Layer 8 of a small transformer language model trained on English Wikipedia (23 layers, counted from 0, width 96).
Take only the direct path to the model's output, skipping the later layers: a vector added to the residual stream pushes a token's score in proportion to its dot product with that token's output vector.

Output vectors of the tokens that the questions are about. A number n stands for (n - 500) times 0.003.
"ampion": 578 612 328 580 485 333 476 408 482 460 644 638 241 577 387 513 488 612 751 648 544 652 378 512 396 277 481 586 657 716 655 482 500 603 405 517 725 798 551 329 403 569 696 406 543 822 581 604 678 261 526 425 467 315 389 446 280 482 614 463 404 510 507 589 454 737 637 657 519 320 633 816 500 417 418 459 401 426 631 460 413 444 474 509 928 552 633 414 612 297 538 412 541 515 282 436
"se": 353 543 496 575 407 576 389 663 433 531 595 358 500 620 511 293 361 302 360 419 639 632 233 539 526 579 441 474 609 810 651 511 474 563 306 522 515 395 485 578 413 440 322 576 387 409 675 644 512 362 615 654 305 344 275 420 632 368 540 491 681 346 457 312 496 500 456 467 557 429 477 653 577 743 105 523 410 303 590 665 500 280 136 532 493 696 658 508 165 495 576 440 397 338 253 709
" 3": 400 561 658 603 432 508 476 597 440 423 550 661 431 521 597 407 473 515 557 475 508 469 392 467 473 427 473 479 248 403 538 359 441 343 495 416 463 407 568 373 413 384 605 483 405 609 633 452 448 536 546 604 566 635 487 546 390 455 561 627 586 385 570 535 482 612 511 643 472 462 646 427 562 572 671 504 672 465 490 657 508 384 465 494 578 570 515 493 481 477 620 481 515 607 605 569
"ace": 660 637 280 427 516 383 354 500 478 575 327 386 261 386 518 613 391 361 523 518 373 704 228 224 493 237 330 609 399 429 589 441 344 500 655 546 581 593 381 696 267 336 573 405 702 448 454 474 524 460 391 537 374 568 238 393 488 391 249 468 614 439 425 566 342 538 427 721 885 438 535 603 557 728 406 696 253 523 264 700 300 766 514 576 756 478 564 475 399 415 479 605 565 561 189 370
"\n": 527 456 569 565 470 652 674 647 518 550 626 559 524 408 570 632 500 518 306 565 542 465 434 507 493 578 403 525 403 385 370 509 642 577 512 472 489 532 405 348 506 378 597 418 630 598 497 474 422 409 762 610 356 374 569 421 360 578 550 625 371 666 567 529 460 478 595 460 833 667 585 379 581 667 360 505 586 397 447 446 426 444 468 337 394 624 455 308 508 655 595 488 737 570 578 573
"y,": 516 496 530 278 217 508 603 636 435 735 271 345 173 486 528 352 551 520 405 635 644 525 604 405 495 602 299 577 483 806 600 450 633 296 598 511 560 320 364 562 421 556 679 626 753 422 300 432 622 380 389 637 635 547 561 615 562 379 459 403 758 677 533 266 760 579 319 405 594 462 588 446 357 459 444 594 673 605 635 543 438 514 468 398 873 363 472 516 376 454 604 191 651 437 262 508
"ect": 430 511 319 285 444 631 496 616 505 604 460 327 390 490 372 642 491 331 815 505 430 423 392 513 456 106 402 602 446 446 635 409 162 410 630 631 736 637 664 393 471 375 565 726 578 557 323 509 680 691 500 638 464 632 663 651 617 516 437 231 518 500 222 332 366 496 253 539 660 371 429 564 545 687 447 708 372 372 343 618 559 438 620 462 671 637 771 397 505 524 661 422 488 361 221 567
"20": 308 588 424 452 454 525 337 330 504 507 387 597 330 508 661 619 461 198 711 633 375 647 628 346 353 417 410 494 709 612 610 536 452 520 314 378 535 652 421 283 359 355 469 500 647 670 414 597 663 604 340 500 474 525 370 581 559 538 483 630 661 494 525 430 342 553 549 432 603 379 665 454 580 547 312 545 672 535 597 496 238 473 461 602 377 388 497 345 404 512 645 532 413 550 523 568
"rom": 815 500 416 445 492 355 277 720 493 564 728 460 323 481 452 396 608 352 456 438 388 310 398 352 495 104 353 518 686 624 577 537 481 637 476 445 551 884 432 569 438 403 504 534 433 437 388 567 477 447 486 334 380 364 475 541 477 463 731 245 596 522 472 337 405 597 691 393 683 688 530 675 554 605 360 697 537 716 688 175 699 265 468 255 811 425 537 516 647 316 410 393 566 562 326 459
"ther": 606 685 671 511 556 627 208 735 422 663 479 441 412 720 370 610 425 434 667 400 831 583 423 322 476 552 706 378 680 661 335 359 580 727 541 727 642 606 409 426 473 433 620 517 251 811 141 552 438 324 232 657 281 366 504 406 543 335 441 259 747 422 496 340 730 288 406 542 550 236 419 680 325 356 451 496 684 592 609 257 387 567 289 665 685 328 419 549 321 249 567 416 389 513 277 598
" by": 309 594 519 462 486 512 403 565 416 615 450 699 580 577 556 544 438 512 573 585 469 521 695 582 521 547 354 567 266 479 462 528 597 413 600 608 587 411 629 482 367 447 468 670 495 487 485 494 500 422 476 387 351 428 612 355 520 583 527 381 465 503 458 401 603 473 461 573 606 516 408 521 652 586 693 449 582 383 604 386 667 604 614 476 455 581 452 318 869 397 561 421 612 546 492 334
"du": 535 504 412 426 716 599 626 486 413 459 522 512 488 910 318 479 752 457 704 368 425 532 394 424 479 505 592 561 635 725 788 586 352 435 369 417 471 826 560 625 527 466 682 287 607 446 468 537 681 350 238 454 453 536 315 530 367 356 643 457 834 644 404 448 512 617 664 705 603 500 422 549 561 543 244 680 573 591 416 292 388 572 356 704 460 350 588 438 647 330 738 496 628 562 221 582
"her": 416 653 799 225 303 321 518 450 477 422 626 452 458 694 377 623 491 664 341 281 230 759 688 624 460 352 688 469 567 659 541 488 367 500 362 579 789 528 537 605 395 664 583 463 612 451 444 495 768 582 598 573 514 604 656 480 488 26 418 500 783 301 504 292 599 342 500 682 569 628 455 496 473 645 340 596 229 670 413 254 458 534 495 618 778 468 387 394 374 534 475 616 689 622 328 553
"ian": 496 533 341 434 468 210 552 774 547 525 557 572 474 518 395 474 708 316 433 442 539 730 633 648 489 379 277 432 516 596 585 393 574 605 628 300 417 515 464 442 482 520 645 521 461 419 121 547 624 468 157 597 326 307 294 343 656 525 579 283 665 568 399 525 515 646 516 509 462 671 599 577 480 716 607 581 444 403 458 491 361 607 285 229 622 349 570 518 505 423 333 531 452 390 320 465
"ck": 628 416 629 284 515 599 467 523 420 676 638 476 362 580 407 414 603 276 840 566 694 383 614 407 502 527 634 589 265 854 542 556 437 445 611 659 606 799 470 391 423 458 536 425 673 701 516 222 492 155 572 500 496 400 552 541 428 500 354 363 647 500 673 404 378 552 397 593 409 317 541 686 489 554 434 480 712 475 783 588 470 612 392 568 534 471 433 562 369 294 625 529 427 786 221 753
"gh": 840 528 723 275 586 237 500 755 479 624 436 523 531 821 406 692 674 235 571 705 797 385 351 399 435 495 496 671 302 929 384 262 475 559 532 496 562 676 307 445 328 643 409 453 538 678 450 547 373 461 331 468 548 759 397 692 478 167 495 446 885 296 669 278 505 362 471 320 658 529 317 426 447 426 496 504 621 404 536 405 382 536 469 557 707 657 531 509 420 179 411 680 698 355 284 568
"resent": 572 620 410 538 726 271 258 392 454 430 581 685 425 519 525 475 530 364 445 324 726 525 404 617 448 266 393 732 691 819 500 485 370 607 410 668 530 708 403 641 348 284 623 673 515 555 529 710 524 485 537 304 535 526 388 654 606 511 459 407 487 507 241 504 496 496 629 725 643 447 465 646 592 507 225 635 364 684 393 581 553 287 402 565 798 388 788 496 599 551 629 341 616 165 288 542
"ond": 410 477 369 470 332 527 512 530 528 462 524 437 571 382 484 283 569 493 660 325 308 451 641 433 464 311 464 473 516 536 559 417 253 591 658 399 686 529 440 642 507 216 446 538 558 604 467 623 721 507 588 396 674 477 490 479 581 449 404 428 480 324 461 397 540 732 700 384 614 381 635 590 477 360 410 464 537 574 515 337 456 371 467 881 544 740 722 442 767 463 366 374 615 371 163 676
"og": 487 427 258 333 490 557 747 425 512 588 468 338 397 459 396 589 479 500 557 678 439 416 390 555 474 320 547 361 612 412 298 655 388 382 527 516 563 478 477 350 544 547 676 568 529 508 386 547 353 559 309 512 533 666 515 626 210 372 579 254 665 624 488 580 562 566 399 496 476 309 503 426 673 481 517 655 418 544 438 400 519 796 477 696 780 435 628 386 688 450 422 344 497 520 299 545
"ry": 767 404 492 570 489 266 517 495 469 325 330 658 442 529 312 748 592 484 262 567 592 500 380 744 519 270 714 641 420 420 534 561 519 322 476 548 474 432 420 500 476 504 401 636 564 518 439 580 438 374 367 446 526 478 688 648 207 414 697 500 513 515 600 380 520 500 461 589 669 437 485 812 627 493 304 510 637 363 820 411 570 568 409 573 705 204 329 492 423 210 358 266 594 410 255 572
"here": 428 569 684 34 289 275 359 479 459 587 418 315 643 533 516 632 404 220 572 536 375 627 574 574 449 252 612 479 396 761 377 444 246 261 362 652 674 596 597 673 333 402 340 474 624 469 593 476 876 373 547 283 490 661 492 426 447 552 477 400 712 417 204 457 597 387 505 635 717 419 569 345 512 559 244 728 185 492 611 172 370 516 285 342 727 413 449 432 682 547 450 299 748 388 261 535
"im": 370 465 485 279 722 578 564 632 536 616 689 338 233 564 316 531 418 447 440 544 493 485 592 557 483 430 507 490 581 429 577 453 671 450 744 490 444 603 753 547 581 633 549 443 583 407 839 485 396 320 512 694 419 603 623 466 531 513 478 625 555 412 586 360 489 515 680 496 342 434 622 628 332 568 581 530 530 437 493 412 750 431 410 713 707 311 500 514 367 715 295 533 391 633 343 645

Each question shows what one neuron of this layer's MLP adds at an activation of 1. A number n stands for (n - 500) times 0.0043.

n111: 486 512 530 526 486 477 525 459 336 502 539 567 421 601 576 449 467 543 507 474 481 478 486 465 574 586 497 498 569 474 517 524 520 505 512 496 550 511 488 502 529 546 515 523 526 552 457 518 514 525 471 495 485 517 541 565 522 527 466 512 466 516 545 487 476 491 509 519 501 542 464 522 471 533 497 523 535 533 466 478 358 456 455 519 575 461 497 492 504 480 486 528 460 501 744 480
Pushed up most: "20"

n26: 446 517 602 469 464 523 464 475 473 551 539 523 521 498 368 518 503 498 516 515 564 467 572 598 368 478 529 501 477 487 446 540 513 499 515 512 486 468 534 571 534 524 501 450 417 486 471 404 546 580 473 489 530 478 480 515 579 544 471 619 506 431 536 525 460 491 513 440 408 474 390 453 461 462 527 554 584 497 495 427 555 446 464 548 697 445 509 487 479 550 597 482 415 449 633 559
Pushed up most: "im"

n31: 499 516 485 505 491 484 500 492 525 493 492 506 500 494 503 493 513 496 489 489 509 511 519 499 502 520 512 509 484 488 503 494 488 512 494 503 509 519 513 500 508 505 484 510 495 500 501 489 499 500 517 490 507 504 490 493 504 508 506 481 501 514 512 493 509 509 499 498 491 485 498 541 512 490 485 521 495 498 493 511 506 504 491 510 519 511 501 499 514 500 500 495 498 508 532 472
Which of these tokens does it push down most? "gh"

n414: 510 506 543 445 551 490 491 483 602 501 467 533 510 541 547 463 472 466 501 504 491 530 462 488 517 478 504 527 518 518 525 507 495 520 504 494 556 521 496 497 502 495 503 498 484 462 525 473 522 523 503 493 519 507 505 538 473 478 522 508 486 501 497 506 516 477 488 509 516 522 474 524 536 469 538 526 497 510 484 469 437 516 456 498 460 473 466 473 553 473 441 494 568 472 203 513
Pushed up most: "here"

n125: 551 474 537 534 483 453 503 544 497 542 502 491 480 552 538 516 518 458 452 524 512 554 632 420 507 486 516 464 438 513 571 560 413 490 562 487 478 479 508 549 520 528 456 570 498 468 460 467 473 482 516 501 484 478 481 494 480 575 500 481 497 585 507 518 528 510 518 498 562 500 498 482 561 435 441 508 509 470 475 546 475 509 449 491 504 472 544 556 518 520 469 537 513 515 640 553
Pushed up most: "ian"

n271: 494 463 539 510 484 544 441 565 465 539 484 472 454 498 483 499 494 492 505 505 514 497 518 532 507 523 510 473 456 409 477 461 530 472 474 509 487 505 436 513 527 521 455 409 511 529 429 489 434 540 479 462 456 474 503 491 533 500 513 451 511 580 519 433 513 559 486 481 544 507 472 560 546 469 530 500 561 500 501 495 505 465 557 424 491 424 491 459 468 485 469 490 468 502 535 496
Pushed up most: "ther"

n322: 499 503 502 498 510 503 495 499 517 497 499 497 505 499 506 498 504 487 498 501 505 497 499 505 517 505 494 503 506 496 496 503 490 494 512 497 505 507 499 508 500 496 493 499 497 499 506 499 504 508 508 497 505 506 498 503 501 498 498 504 509 501 502 499 498 497 502 506 496 497 501 501 501 498 498 508 494 501 501 503 495 498 499 504 492 495 504 500 504 498 504 506 503 497 494 502
Which of these tokens does it push down most? "ampion"

n218: 498 501 517 511 499 499 491 498 466 538 549 494 498 500 497 505 473 502 497 503 511 523 495 487 550 483 468 486 494 459 503 495 511 484 486 464 471 475 490 483 495 505 506 504 525 478 508 474 476 501 512 495 518 537 530 519 505 536 516 493 508 501 505 514 535 517 500 532 483 513 520 499 512 493 480 507 522 505 511 501 493 508 494 538 439 503 479 513 494 512 494 504 488 505 385 523
Which of these tokens does it push down most? "ampion"

n565: 494 494 497 489 496 494 502 504 524 494 506 488 491 498 502 498 511 499 507 493 504 512 506 502 480 486 503 503 506 497 488 502 509 504 505 502 511 500 505 507 504 500 498 501 511 496 489 490 505 495 501 503 503 498 499 495 499 492 501 497 490 504 492 509 511 496 509 499 504 509 489 494 500 510 507 494 492 500 502 500 497 514 483 499 501 497 500 504 495 498 509 505 497 501 513 499
Which three tokens does it push up most, strongest first? "ian", "her", "here"

n516: 533 514 489 534 467 523 531 521 452 500 532 506 536 495 474 452 539 455 574 462 496 500 500 455 536 470 560 497 413 453 500 465 504 552 548 522 476 453 486 578 524 479 531 472 455 584 524 470 584 452 545 442 478 499 443 472 523 483 465 502 483 524 522 438 456 531 596 414 484 440 472 442 439 555 538 521 449 504 485 588 491 458 467 479 563 519 518 532 504 533 513 418 542 543 339 488
Pushed up most: "ond"

n339: 467 495 514 504 476 550 484 488 484 529 545 523 482 517 565 460 479 544 542 452 483 493 566 504 496 516 532 486 450 409 483 473 530 476 586 484 549 507 506 497 485 481 460 481 473 471 516 512 474 551 469 475 522 547 502 518 499 564 541 525 447 480 522 540 512 540 442 510 490 502 506 524 511 497 467 503 498 493 494 466 522 502 519 479 477 522 495 470 477 462 528 503 486 461 447 517
Which of these tokens does it push down most? "gh"

n60: 493 519 540 514 528 533 494 501 441 460 519 439 455 540 546 482 531 454 528 497 483 461 508 467 511 522 527 465 564 534 468 536 533 506 542 510 439 497 446 561 583 482 581 506 508 474 486 486 543 507 524 451 523 500 414 481 519 552 483 501 566 581 452 548 498 472 437 463 457 594 467 526 510 510 536 532 529 509 527 507 533 487 469 516 480 487 502 512 415 570 421 449 609 512 354 434
Which two tokens does it push up most, strongest first? "y,", "du"

n317: 516 489 492 518 603 433 528 527 575 466 537 500 517 531 480 521 494 502 493 534 515 453 448 508 471 503 514 526 505 531 442 486 527 493 471 532 445 541 491 503 499 397 570 452 495 493 467 435 450 531 502 589 559 559 518 480 523 506 526 526 577 466 481 537 538 549 492 519 562 567 451 464 504 516 523 482 467 519 453 464 465 383 529 521 557 544 495 497 526 483 514 471 439 467 237 486
Which two tokens does it push up most, strongest first? "gh", "resent"

n442: 469 528 496 451 496 488 490 518 449 568 468 536 442 542 444 488 532 457 546 612 452 607 536 478 522 375 458 490 486 584 470 532 522 461 462 445 538 514 613 411 465 512 482 621 523 484 490 510 429 442 525 518 445 570 504 583 484 539 513 483 451 426 448 484 532 505 508 452 508 477 581 522 497 484 425 526 557 465 480 532 510 485 472 464 545 525 496 526 424 470 586 470 400 499 741 440
Pushed up most: "20"

n357: 590 433 509 579 577 510 458 553 564 455 511 568 500 508 459 451 489 450 509 464 495 565 607 549 569 466 541 508 470 404 509 508 440 528 454 487 508 541 548 495 558 443 584 417 535 490 628 556 551 579 608 583 516 509 496 497 552 468 518 443 481 513 506 564 447 544 578 540 549 462 553 541 504 540 587 512 383 502 477 463 565 455 565 458 520 534 469 424 457 532 436 525 462 550 584 444
Which of these tokens does it push down most? "y,"

n278: 486 491 505 505 489 499 499 493 503 494 504 506 502 490 503 501 498 496 493 493 497 505 493 498 496 505 508 495 486 500 505 491 496 502 504 493 494 506 499 503 496 500 498 510 494 492 506 496 492 501 495 502 499 491 488 495 496 504 506 495 501 505 499 497 498 500 506 492 500 493 495 503 502 509 490 500 495 496 503 499 504 499 495 500 514 494 498 510 504 499 500 502 504 510 498 494
Pushed up most: "se"

n571: 561 549 506 482 478 488 531 460 666 486 601 431 516 411 476 529 464 523 506 462 508 513 438 423 477 576 538 460 471 498 526 411 486 546 514 475 392 448 535 505 519 466 458 471 514 444 499 477 478 532 488 561 495 508 509 492 481 494 526 584 465 508 574 531 483 502 498 495 450 550 433 489 439 550 513 474 533 456 496 492 556 493 484 501 579 425 491 537 469 492 524 565 516 492 366 512
Pushed up most: "im"

n545: 567 496 522 470 520 475 460 546 327 501 481 511 454 451 484 518 551 468 504 517 501 533 547 555 534 452 517 480 403 519 523 461 514 511 497 540 470 501 413 512 552 547 476 445 489 585 537 416 556 541 451 523 540 494 440 526 580 510 536 409 534 535 439 485 441 514 468 447 585 467 510 596 576 429 489 545 480 524 519 498 454 536 524 427 540 556 539 559 451 464 495 476 461 478 757 500
Pushed up most: "gh"

n224: 534 462 554 521 449 481 505 469 343 593 435 505 439 532 506 471 427 478 452 509 435 496 595 445 549 508 461 549 520 541 521 486 513 533 532 579 540 497 497 552 523 613 524 585 496 501 460 497 543 501 443 456 496 524 418 568 445 544 443 532 523 494 490 436 406 542 481 523 531 569 532 457 591 492 442 522 531 439 427 536 475 573 518 543 443 492 466 501 490 439 498 531 470 501 811 500
Pushed up most: "20"

n158: 477 494 504 532 483 492 511 478 426 528 532 486 491 486 546 551 489 541 475 507 465 477 492 493 479 473 489 483 517 454 493 484 516 487 492 502 535 513 509 495 479 488 490 496 550 532 526 446 526 510 485 491 489 499 500 533 519 536 519 484 545 527 493 478 502 518 504 521 482 486 459 490 533 499 505 516 519 432 467 518 541 480 494 494 480 499 483 498 479 538 503 493 472 542 617 522
Which of these tokens does it push down most? "gh"

n220: 521 499 500 508 488 513 508 513 593 517 483 526 513 520 512 503 491 477 493 493 481 520 494 492 498 482 492 523 450 530 542 456 511 498 537 499 487 527 510 481 477 526 501 502 500 529 501 489 468 483 505 459 469 475 479 504 504 522 506 475 495 470 492 505 535 480 517 489 529 465 483 501 514 513 528 494 502 511 501 509 483 519 506 501 473 551 481 513 482 478 495 534 477 525 452 502
Which three tokens does it push up most, strongest first? "gh", "ck", "ace"

n115: 504 505 500 498 499 499 502 493 508 501 497 503 507 510 491 500 507 500 501 503 490 498 498 491 507 493 501 495 495 503 498 496 497 502 501 503 506 497 503 502 504 505 490 498 501 493 507 509 500 500 506 502 496 503 503 500 505 503 500 492 503 497 495 493 497 489 495 498 493 497 491 497 495 503 505 502 504 499 502 499 495 498 498 500 494 495 503 499 500 504 498 497 503 507 506 503
Which of these tokens does it push down most? "ampion"

n27: 459 445 544 476 503 522 572 499 500 479 547 435 471 505 496 516 504 500 493 519 472 456 507 555 427 436 506 488 535 507 515 459 479 420 574 524 472 414 507 464 484 491 475 415 511 498 452 492 494 544 519 498 509 501 470 533 505 505 476 508 475 514 486 478 505 537 493 508 496 482 466 490 524 524 513 539 473 432 586 506 495 439 517 454 434 477 521 528 523 539 457 486 477 497 549 577
Which of these tokens does it push down most? "ther"

n52: 456 459 486 527 502 410 497 534 455 505 550 523 499 425 475 513 443 462 537 578 491 550 489 503 466 604 498 452 538 419 446 501 494 524 509 487 529 530 477 562 501 583 557 488 502 518 500 449 578 508 478 536 501 470 501 463 497 517 455 508 508 538 407 544 511 542 433 564 510 515 479 503 518 466 491 483 488 441 548 482 546 457 513 546 491 472 564 577 516 489 539 534 522 519 551 492
Which three tokens does it push up most, strongest first? "ampion", "ian", " by"

n65: 495 529 475 475 476 474 514 497 609 493 529 483 498 503 525 519 457 474 516 446 482 474 504 493 539 540 459 511 472 503 505 487 474 495 500 515 521 489 449 493 499 459 503 487 492 469 520 477 464 492 499 522 529 484 471 525 510 459 518 459 500 505 467 523 492 473 510 512 472 508 477 469 504 522 497 495 557 521 548 517 488 481 510 482 445 518 490 500 492 476 499 506 488 515 393 529
Which of these tokens does it push down most? "ampion"